Layer 4 of a small transformer language model trained on English Wikipedia (9 layers, counted from 0, width 64).
A neuron's activation on a vector x is GELU(weights . x + bias), where the dot is the dot product.

Input weights of the MLP neurons that the questions are about. A number n stands for (n - 500) times 0.0015.
n0 (bias 0.028): 591 376 544 595 473 553 487 535 448 472 575 548 444 368 400 655 333 600 598 527 449 569 456 531 568 423 486 593 547 547 603 497 502 564 494 437 388 386 650 641 342 495 487 458 314 468 353 402 397 297 483 670 477 569 664 649 541 630 505 430 634 372 469 661
n2 (bias -0.080): 505 387 527 273 607 489 547 512 428 574 489 715 572 368 391 502 528 339 627 448 580 367 594 457 484 581 578 526 584 478 363 548 417 673 451 329 414 613 496 462 578 375 388 597 444 475 600 539 529 419 568 596 560 517 484 608 66 262 498 328 512 580 425 477
n28 (bias -0.008): 424 432 546 353 739 571 701 453 379 614 581 422 415 660 487 572 522 545 325 518 528 495 627 411 368 494 647 397 400 408 512 688 587 636 598 428 467 507 370 649 325 428 659 339 371 349 579 460 468 594 561 428 594 338 707 435 560 388 642 374 478 438 515 717
n29 (bias 0.024): 633 432 655 444 578 628 249 491 490 546 650 642 182 479 445 541 430 523 556 585 363 634 582 596 483 499 459 654 576 330 584 437 434 623 473 383 653 635 507 347 389 366 326 549 202 457 554 765 422 315 563 571 409 548 500 482 450 462 502 398 661 619 530 482
n33 (bias 0.021): 390 536 540 572 521 629 484 394 450 411 423 487 513 424 548 563 452 711 434 537 368 486 518 488 615 426 676 443 564 300 257 501 517 445 285 535 726 452 557 524 242 534 437 454 325 501 636 442 431 372 367 574 563 705 604 559 576 441 543 346 618 433 476 491
n39 (bias -0.043): 499 570 524 355 628 484 516 789 535 321 379 457 455 405 319 431 439 179 342 485 680 393 702 300 322 483 451 665 751 439 497 443 464 649 685 576 596 356 440 572 367 507 504 469 487 432 571 436 539 406 633 610 558 629 704 527 442 496 488 443 576 465 473 707
n44 (bias 0.034): 508 450 691 488 634 695 402 318 412 498 545 516 499 501 411 405 545 438 557 500 415 413 513 464 239 757 570 367 606 487 477 530 490 506 438 547 555 616 559 406 552 336 307 732 498 615 568 669 314 468 745 636 433 538 510 716 420 753 433 262 520 374 555 374
n47 (bias -0.009): 519 510 609 588 487 482 502 479 570 277 460 527 542 585 656 324 730 547 354 632 455 382 433 428 495 715 515 482 441 476 348 432 430 376 496 538 533 460 298 540 457 392 511 423 598 453 501 590 406 574 601 474 433 429 481 547 399 501 445 456 512 583 502 365
n63 (bias -0.020): 649 541 466 324 528 718 287 525 358 293 746 294 471 527 519 633 537 385 406 624 494 374 545 564 443 473 642 577 609 498 485 336 551 764 387 238 499 660 525 423 369 552 306 665 300 508 611 417 541 432 693 306 367 591 648 467 471 604 580 433 583 354 548 574
n81 (bias -0.078): 374 355 546 455 462 613 586 681 516 296 541 503 323 500 396 267 399 373 430 658 601 452 824 473 408 424 392 507 670 429 482 475 467 403 609 656 524 466 455 443 406 480 380 396 677 199 367 623 67 346 468 605 711 515 404 557 605 603 683 575 557 568 539 508
n85 (bias -0.067): 555 566 371 464 353 667 251 563 512 615 560 663 238 485 524 527 566 502 479 460 335 507 670 523 341 486 537 642 465 406 398 634 685 684 428 269 517 508 301 467 593 440 393 469 284 257 499 677 545 620 578 645 692 341 595 607 527 493 742 460 471 253 437 531
n92 (bias 0.060): 434 440 491 606 718 608 312 469 467 454 545 313 499 366 498 477 481 490 634 495 390 526 377 360 598 503 548 423 386 504 338 194 555 406 337 490 544 396 606 653 427 449 396 636 522 574 605 467 423 589 641 583 605 600 485 604 546 661 479 610 491 556 440 304
n96 (bias 0.026): 613 355 724 538 489 485 464 386 633 532 480 488 456 434 488 573 546 355 449 295 238 510 386 359 616 548 674 615 547 301 422 547 534 517 552 438 597 324 312 488 637 539 470 492 456 463 563 601 368 598 603 631 440 570 650 643 442 535 453 432 585 557 550 621
n97 (bias -0.144): 688 509 664 356 494 461 641 467 536 270 785 437 483 492 497 548 549 233 573 551 277 249 533 509 202 795 779 439 534 369 651 490 358 352 536 350 571 852 391 625 514 180 273 550 493 562 545 718 352 764 525 604 598 417 725 533 506 510 565 265 522 392 800 609
n98 (bias -0.023): 303 378 655 551 542 660 461 531 625 539 496 657 342 592 458 473 650 483 488 591 361 453 539 333 460 555 574 400 624 474 532 414 534 510 667 291 568 530 522 679 440 403 640 620 317 500 285 453 316 585 600 451 711 444 239 427 491 521 635 496 287 477 548 302
n107 (bias -0.027): 498 570 485 537 335 484 415 578 699 412 556 441 462 519 567 431 520 455 648 479 282 357 646 366 385 423 657 604 354 364 216 637 605 419 804 437 315 580 347 460 560 183 436 640 487 467 475 697 441 563 687 617 645 608 639 618 389 480 687 544 223 456 437 474
n118 (bias -0.078): 478 285 681 337 443 456 577 859 332 494 628 391 514 436 296 423 587 412 353 387 96 424 812 486 643 658 645 499 600 370 612 397 683 770 510 489 630 622 596 280 494 382 315 485 606 335 458 524 166 505 467 598 480 435 444 458 396 553 598 355 578 598 555 565
n119 (bias -0.065): 410 512 578 213 468 383 611 725 766 399 591 567 372 513 581 214 665 409 353 742 501 397 778 267 454 418 474 436 597 460 307 488 791 619 481 588 658 350 420 524 339 692 467 383 464 586 491 533 146 453 580 566 666 399 504 481 460 471 685 419 571 543 742 629
n120 (bias -0.069): 679 315 546 457 813 537 248 548 425 150 580 308 707 415 287 425 557 383 243 427 481 435 647 473 586 655 533 429 600 330 409 429 781 585 501 494 781 614 591 391 470 513 484 371 397 499 144 579 281 432 747 542 316 490 559 590 479 576 674 299 559 533 500 489
n131 (bias 0.024): 449 322 527 391 369 555 556 734 584 614 458 404 401 652 322 426 689 514 514 599 281 582 559 514 648 432 605 547 612 413 358 453 638 338 542 439 520 594 447 633 584 360 476 518 359 142 368 609 494 461 420 451 538 847 578 601 479 421 424 496 481 307 586 638
n132 (bias -0.070): 487 492 901 309 545 647 433 843 505 398 508 410 465 514 408 537 824 449 688 550 387 202 537 428 550 579 550 526 635 507 463 517 515 410 565 342 666 571 414 455 448 445 479 448 758 526 533 497 542 554 488 411 554 607 397 425 314 639 690 271 689 785 798 498
n134 (bias -0.051): 524 564 557 532 507 570 672 710 650 364 382 61 604 438 178 268 665 559 371 550 543 415 736 218 691 492 781 529 630 413 562 480 581 624 380 317 548 560 315 527 514 262 455 472 667 360 433 668 498 505 576 570 729 471 632 428 384 692 408 21 576 667 513 397
n139 (bias -0.018): 347 431 580 390 576 420 343 470 659 528 482 506 480 472 529 283 633 395 473 524 287 464 574 560 503 441 435 683 658 445 341 606 447 507 439 375 573 629 400 606 515 608 388 484 500 204 638 572 491 638 599 511 539 452 329 668 667 659 468 336 419 613 663 392
n148 (bias -0.013): 350 371 625 485 513 531 471 594 519 428 560 597 349 565 444 507 455 481 434 655 597 514 666 553 695 525 748 475 614 429 457 433 509 621 621 392 582 527 453 565 296 524 345 573 502 544 437 445 462 367 542 412 426 491 364 507 633 306 628 440 605 456 474 568
n151 (bias -0.072): 446 503 535 644 396 572 500 672 660 438 465 567 319 417 559 394 679 438 662 679 517 618 588 561 234 436 559 492 556 242 424 376 543 381 524 240 339 568 497 431 417 528 615 366 255 331 383 823 465 436 551 583 556 731 480 471 619 648 646 458 401 300 723 501
n155 (bias -0.029): 663 640 615 412 560 395 686 591 462 532 596 299 510 445 589 331 521 468 340 638 588 348 589 380 464 648 784 462 414 433 572 564 518 443 400 411 576 747 519 460 539 402 564 601 525 478 632 809 407 487 290 620 544 455 829 425 472 441 583 161 500 311 588 670
n158 (bias -0.021): 458 580 506 254 545 620 498 510 518 312 588 456 454 324 342 442 638 497 331 287 448 556 609 533 501 596 597 570 574 521 380 481 608 485 467 517 683 410 300 381 248 313 698 553 710 400 570 582 518 380 575 483 529 461 790 750 508 326 579 467 459 753 567 594
n162 (bias 0.010): 473 333 543 454 301 471 472 474 491 350 574 610 523 637 402 418 525 441 514 579 481 490 634 729 306 623 505 621 583 471 511 383 618 560 223 192 417 534 479 488 437 488 395 682 420 251 565 610 541 332 728 467 474 437 616 555 577 561 359 419 493 474 326 537
n169 (bias -0.090): 563 551 695 389 360 629 504 418 453 221 763 530 281 537 542 507 534 477 501 339 416 402 558 611 494 413 450 636 346 266 454 573 792 557 711 262 686 639 503 596 425 531 349 411 447 407 503 465 392 244 719 496 524 831 646 651 565 711 496 514 362 340 584 542
n182 (bias -0.045): 662 547 513 318 490 830 499 513 595 144 496 551 445 432 328 233 404 470 279 531 587 508 524 454 321 461 523 536 667 488 534 447 650 262 382 315 489 489 478 459 407 530 328 606 483 237 469 614 463 446 549 717 558 481 658 458 419 793 473 433 166 584 551 725
n185 (bias -0.069): 538 373 574 405 562 464 547 611 724 257 676 584 434 484 504 654 455 370 373 473 207 270 805 380 371 524 538 622 630 574 485 542 640 523 544 542 545 499 527 455 238 558 292 458 658 408 559 397 300 224 496 531 574 461 431 487 541 590 534 323 552 762 452 495
n186 (bias -0.067): 485 541 556 430 631 859 332 488 449 356 507 433 435 588 353 463 406 429 333 537 370 556 600 562 588 566 699 661 525 493 477 654 706 443 453 490 630 644 487 520 482 450 441 513 405 306 403 443 518 513 566 521 546 597 316 586 543 417 435 364 443 317 493 588

Each question shows a token from some text and the vector x that enters the MLP there. A number n stands for (n - 500) times 0.011.

" ": 422 446 513 534 406 555 523 526 556 352 403 450 549 613 507 519 502 361 397 513 473 661 597 448 419 649 356 587 512 531 518 651 557 504 581 711 487 587 474 408 484 471 563 480 485 548 485 373 524 603 549 298 391 512 470 410 754 454 453 473 576 597 404 379
Which neuron lights up most? n185

" the": 574 485 552 476 472 491 513 474 542 455 524 483 564 562 538 449 413 475 451 503 602 862 559 511 569 218 461 507 584 571 599 622 418 490 562 541 535 364 508 442 436 464 463 497 586 572 488 517 509 494 466 495 461 518 478 428 478 532 486 403 558 443 429 529
Which neuron lights up most? n0

" five": 409 546 540 425 361 435 541 446 463 435 408 490 526 472 476 539 567 379 544 512 676 871 530 425 415 444 494 534 453 464 608 677 449 397 621 689 495 500 488 413 338 487 568 573 505 507 463 548 504 545 402 503 471 556 482 413 474 455 511 531 473 463 535 636
Which three neurons fire most, strongest first? n39, n151, n81

" Rose": 525 436 543 549 478 482 432 461 566 520 574 559 483 476 414 512 484 591 552 543 537 916 277 445 603 441 476 364 521 643 510 589 506 523 449 428 518 624 604 439 488 481 567 521 518 488 512 406 384 582 463 487 470 467 402 434 564 468 316 526 590 456 444 452
Which neuron lights up most? n0

"3": 516 617 376 479 412 519 542 487 496 413 530 484 462 622 552 474 482 441 452 528 549 572 650 585 444 526 439 344 432 629 721 533 484 587 313 393 487 507 678 451 703 607 579 686 526 507 366 550 495 621 418 363 347 535 436 328 437 454 383 470 531 405 544 527
Which neuron lights up most? n63

" He": 445 489 483 401 358 419 533 322 385 520 627 453 441 457 603 555 556 568 469 438 556 746 402 446 687 460 410 488 479 504 627 564 469 556 647 568 641 537 544 338 525 472 623 447 437 437 471 575 361 621 433 498 366 551 527 596 492 538 394 431 551 542 500 542
Which neuron lights up most? n96

" All": 460 442 433 540 459 495 476 513 620 492 463 504 447 528 465 562 409 451 494 423 496 913 325 514 487 385 567 417 429 506 437 567 430 490 613 687 532 586 495 412 474 468 504 581 336 510 624 500 508 626 455 521 429 418 430 427 617 482 485 524 515 555 470 574
Which neuron lights up most? n29

" second": 611 560 547 447 463 375 559 464 556 565 485 490 609 563 400 538 502 382 492 391 596 859 488 460 577 510 455 395 390 437 609 623 457 397 506 538 494 489 524 402 418 417 626 645 558 503 343 532 508 454 447 447 438 378 455 383 571 477 553 429 563 606 474 595
Which three neurons fire most, strongest first? n158, n155, n28

" in": 471 583 545 569 479 461 603 598 461 475 466 505 524 466 405 469 421 389 541 530 554 864 575 423 496 293 417 538 574 492 572 482 509 571 542 515 494 475 510 482 542 544 639 461 421 495 461 424 542 536 366 424 529 490 413 376 547 488 557 583 463 598 457 499
Which three neurons fire most, strongest first? n39, n81, n151

" call": 421 604 407 599 383 437 550 529 540 575 407 500 432 436 509 471 493 450 417 460 465 920 554 522 429 586 547 385 502 609 533 804 485 442 522 482 459 463 483 427 609 458 433 504 500 459 497 526 530 501 554 443 398 445 443 462 477 572 515 410 520 534 478 383
Which neuron fires most, and how strongly? n85, at about 0.99

" three": 466 484 543 424 423 466 519 466 445 501 426 442 568 474 459 561 604 415 497 556 657 933 495 451 534 418 542 546 482 546 604 649 460 410 601 569 475 486 483 391 386 568 496 575 405 557 465 531 482 508 448 484 485 572 466 390 459 412 476 480 446 438 493 605
Which three neurons fire most, strongest first? n131, n151, n148

"sh": 621 450 322 635 376 532 462 500 437 540 465 506 423 612 480 506 533 627 507 464 428 856 254 451 505 467 417 437 454 511 465 506 513 472 352 560 429 485 439 465 544 466 456 542 606 594 634 541 545 518 479 501 390 507 465 416 477 484 408 659 720 491 543 561
Which two neurons fire most, strongest first? n92, n29

" then": 439 529 597 435 386 553 646 520 477 503 405 551 407 494 489 461 529 516 489 434 574 778 716 486 494 396 376 456 449 535 614 710 556 487 496 368 499 583 534 427 541 448 567 547 573 422 536 595 473 534 418 501 369 457 559 392 502 488 446 320 480 636 503 449
Which neuron lights up most? n134

" not": 475 550 520 592 368 540 477 501 453 581 422 459 450 567 547 437 504 543 332 446 450 873 658 500 438 431 472 509 447 548 662 629 544 482 541 550 540 550 561 482 556 432 438 410 531 518 476 578 535 615 402 414 446 527 399 368 459 452 535 402 572 475 596 407
Which three neurons fire most, strongest first? n186, n118, n29

" retired": 492 567 419 437 438 413 525 466 396 599 468 464 544 564 529 370 402 566 610 487 669 786 460 510 330 358 430 441 452 581 513 690 608 396 503 376 576 590 478 542 472 568 570 590 344 541 390 509 476 520 452 449 539 528 450 441 468 481 446 505 609 492 622 567
Which three neurons fire most, strongest first? n151, n28, n131

"8": 483 511 469 423 362 545 485 554 410 422 540 471 480 602 544 489 533 439 506 598 589 736 556 566 416 520 578 462 510 668 710 577 470 594 315 526 504 582 533 392 626 607 564 609 430 544 514 426 496 595 373 402 319 521 441 317 433 487 380 480 514 358 497 424
Which neuron lights up most? n63

" court": 415 474 405 571 489 409 508 475 515 617 417 461 494 519 439 436 420 552 413 548 599 938 529 438 630 489 560 434 473 586 433 705 442 537 457 530 546 597 558 407 546 453 546 532 514 496 472 536 496 586 502 461 471 484 453 353 396 463 412 538 548 414 447 438
Which neuron lights up most? n134

"li": 369 632 616 583 512 382 549 346 490 526 554 556 464 524 473 477 531 513 449 383 467 773 558 521 459 591 366 531 543 444 595 531 490 449 369 632 448 467 384 406 460 566 604 537 648 574 554 670 620 576 503 376 433 410 540 515 534 452 426 379 359 464 439 391
Which neuron fires most, and how strongly? n158, at about 2.1

" un": 411 535 515 547 508 516 586 503 525 446 352 489 462 557 434 455 475 543 411 432 457 783 673 475 564 435 370 514 517 368 581 702 518 506 546 651 550 541 554 342 513 433 612 414 510 427 602 628 495 562 501 473 533 502 532 411 620 517 391 386 454 458 448 381
Which neuron lights up most? n134

"9": 438 507 327 471 351 479 503 594 453 459 488 565 501 531 519 486 310 547 520 429 472 435 479 430 419 615 500 493 581 687 699 515 530 605 540 598 407 544 579 463 603 396 524 640 661 594 392 502 459 565 340 439 417 498 535 376 385 412 430 660 670 428 479 617
Which neuron lights up most? n118

" competition": 316 542 433 425 378 495 553 491 504 630 561 571 619 502 513 446 517 482 501 505 542 842 489 461 494 409 589 409 413 524 595 546 526 540 440 382 466 632 486 530 576 494 571 642 486 451 409 492 653 484 521 410 568 379 380 335 517 505 545 476 416 434 435 400
Which neuron lights up most? n98

",": 467 438 568 463 396 532 551 591 521 461 560 574 540 469 498 539 436 589 502 491 540 927 597 605 523 398 320 451 472 530 525 565 512 484 494 551 524 541 548 458 508 486 469 514 475 543 498 316 464 486 433 396 414 554 511 399 578 475 492 466 500 476 481 447
Which neuron lights up most? n0

"1": 507 587 438 394 479 504 410 537 562 400 383 574 488 564 410 467 522 530 555 536 538 341 387 506 603 592 356 479 502 663 645 591 471 574 492 505 469 583 563 492 617 464 664 558 683 484 389 478 506 593 296 388 438 452 422 509 487 490 414 656 558 640 401 496
Which neuron lights up most? n132

" to": 448 501 495 481 409 498 503 601 565 419 551 564 475 533 455 435 587 394 599 667 576 792 517 425 380 342 404 471 427 537 519 521 473 527 606 544 500 509 559 484 580 590 505 388 499 554 440 424 448 625 425 411 371 495 503 379 431 498 671 557 491 530 602 437
Which three neurons fire most, strongest first? n119, n151, n81

" =": 517 691 348 573 412 503 525 557 436 622 435 523 415 513 615 409 517 606 585 396 474 596 471 576 626 437 314 436 455 522 549 491 667 635 454 420 463 527 451 476 561 554 425 455 601 539 392 438 551 456 492 616 617 566 493 432 523 485 364 647 586 366 294 514
Which neuron fires most, and how strongly? n85, at about 1.9

"ma": 457 483 554 537 541 416 519 415 483 463 558 510 470 443 473 432 439 614 484 532 441 882 242 533 433 512 488 442 487 456 606 486 540 442 416 631 518 550 442 457 561 615 491 604 380 603 551 551 559 495 609 494 300 477 537 421 545 579 414 419 560 463 459 290
Which three neurons fire most, strongest first? n44, n29, n92

" a": 514 547 550 411 412 573 508 423 470 490 517 491 536 584 588 359 504 538 520 450 747 853 495 504 435 390 461 520 485 368 607 577 500 375 628 597 644 454 357 472 444 435 519 443 438 531 458 489 492 539 533 396 424 632 500 443 492 532 499 491 497 568 407 491
Which neuron fires most, and how strongly? n169, at about 1.4

"a": 630 389 485 563 360 396 519 593 399 532 493 417 539 595 396 416 578 614 566 485 586 775 368 515 482 450 455 611 475 458 546 513 453 465 380 686 491 516 292 481 516 544 653 526 567 501 585 536 626 580 517 424 291 496 504 444 399 508 403 596 510 504 423 435
Which two neurons fire most, strongest first? n47, n131

" crime": 386 529 348 499 493 467 520 477 538 566 466 532 581 571 538 427 354 542 391 542 617 904 512 534 584 472 567 420 513 498 558 670 484 511 480 554 534 581 414 426 567 500 473 556 565 425 407 494 517 591 528 468 414 400 378 355 377 468 503 581 496 365 506 442
Which neuron lights up most? n186

" conclusion": 335 602 400 498 373 437 490 545 512 595 440 482 567 413 458 491 518 464 402 574 491 852 622 409 524 532 631 442 474 437 568 667 511 574 469 544 512 613 544 464 599 493 501 585 514 462 480 461 549 577 387 415 450 422 385 382 468 494 459 558 592 564 366 359
Which neuron lights up most? n134

" career": 402 590 515 365 336 487 530 451 396 590 551 470 524 448 593 433 570 524 465 617 592 910 469 430 399 510 527 487 421 394 574 568 529 496 524 585 529 670 499 428 611 523 529 559 520 517 407 454 497 538 499 454 465 447 405 426 412 443 502 461 538 519 439 476
Which neuron lights up most? n155

" Martin": 555 522 498 596 438 394 513 365 487 586 557 538 514 486 474 592 380 585 604 471 440 901 235 483 525 473 548 406 342 678 495 493 442 502 498 557 437 584 606 511 445 541 449 520 477 479 405 574 395 515 488 424 443 618 473 483 559 502 381 512 488 592 433 465
Which neuron fires most, and how strongly? n0, at about 1.8

" at": 475 541 590 513 455 446 667 611 534 361 441 556 471 470 440 473 496 417 636 420 502 738 498 398 415 328 546 501 486 419 653 619 502 524 498 536 374 386 577 455 485 589 552 316 525 490 496 432 483 525 535 484 510 534 450 409 523 440 548 567 605 646 451 637
Which two neurons fire most, strongest first? n39, n81

"2": 530 455 553 340 422 375 442 470 474 584 378 423 575 607 461 523 537 420 541 568 408 661 436 386 519 582 397 545 466 581 668 619 509 425 452 578 480 614 517 480 438 492 606 637 494 576 537 432 569 533 328 396 513 567 386 395 653 513 436 539 539 709 519 365
Which neuron lights up most? n132

"or": 458 561 416 514 422 580 509 511 445 537 559 617 532 534 568 461 490 684 485 581 435 808 182 475 375 372 519 526 542 558 356 555 522 516 320 491 595 639 586 474 417 636 561 534 450 523 556 513 541 589 421 468 346 380 447 462 497 460 444 588 500 507 416 469
Which neuron fires most, and how strongly? n33, at about 1.6

" reveal": 263 671 548 557 442 465 556 482 524 492 465 541 387 505 582 490 438 552 451 443 391 879 636 447 455 564 528 400 429 518 638 697 558 527 514 518 472 496 464 424 661 560 486 446 497 380 525 477 436 534 418 422 443 443 505 416 525 528 517 492 557 460 466 430
Which three neurons fire most, strongest first? n85, n28, n118

" was": 421 601 507 458 421 556 672 453 446 518 503 491 431 455 521 525 475 521 543 367 671 691 596 421 486 327 309 456 389 446 537 641 594 540 526 478 542 620 456 497 545 580 648 392 512 510 519 545 451 492 510 472 373 596 526 378 482 571 478 466 590 449 495 462
Which two neurons fire most, strongest first? n169, n28

" manage": 428 643 368 533 434 571 560 428 516 504 375 517 397 460 500 549 429 537 465 428 508 894 665 498 502 480 500 440 360 637 570 692 552 423 511 379 505 494 639 346 625 552 538 475 500 416 488 455 514 439 436 487 519 524 450 415 506 527 510 469 556 419 551 490
Which three neurons fire most, strongest first? n186, n85, n151

" of": 599 511 487 628 396 416 609 602 570 358 426 529 617 438 466 547 421 467 584 606 484 855 442 426 555 274 499 459 525 516 520 477 457 527 526 650 506 517 515 465 455 465 501 482 383 552 487 427 553 502 486 440 418 606 437 446 485 481 472 536 518 488 501 438
Which neuron fires most, and how strongly? n0, at about 1.3

"\n": 474 541 638 453 425 701 543 653 409 509 526 507 495 473 455 539 463 452 507 489 409 590 346 497 630 344 342 457 456 608 466 654 463 534 726 693 484 543 438 391 579 505 409 512 529 640 546 475 600 533 649 354 443 509 483 416 597 493 397 441 384 573 435 460
Which neuron lights up most? n132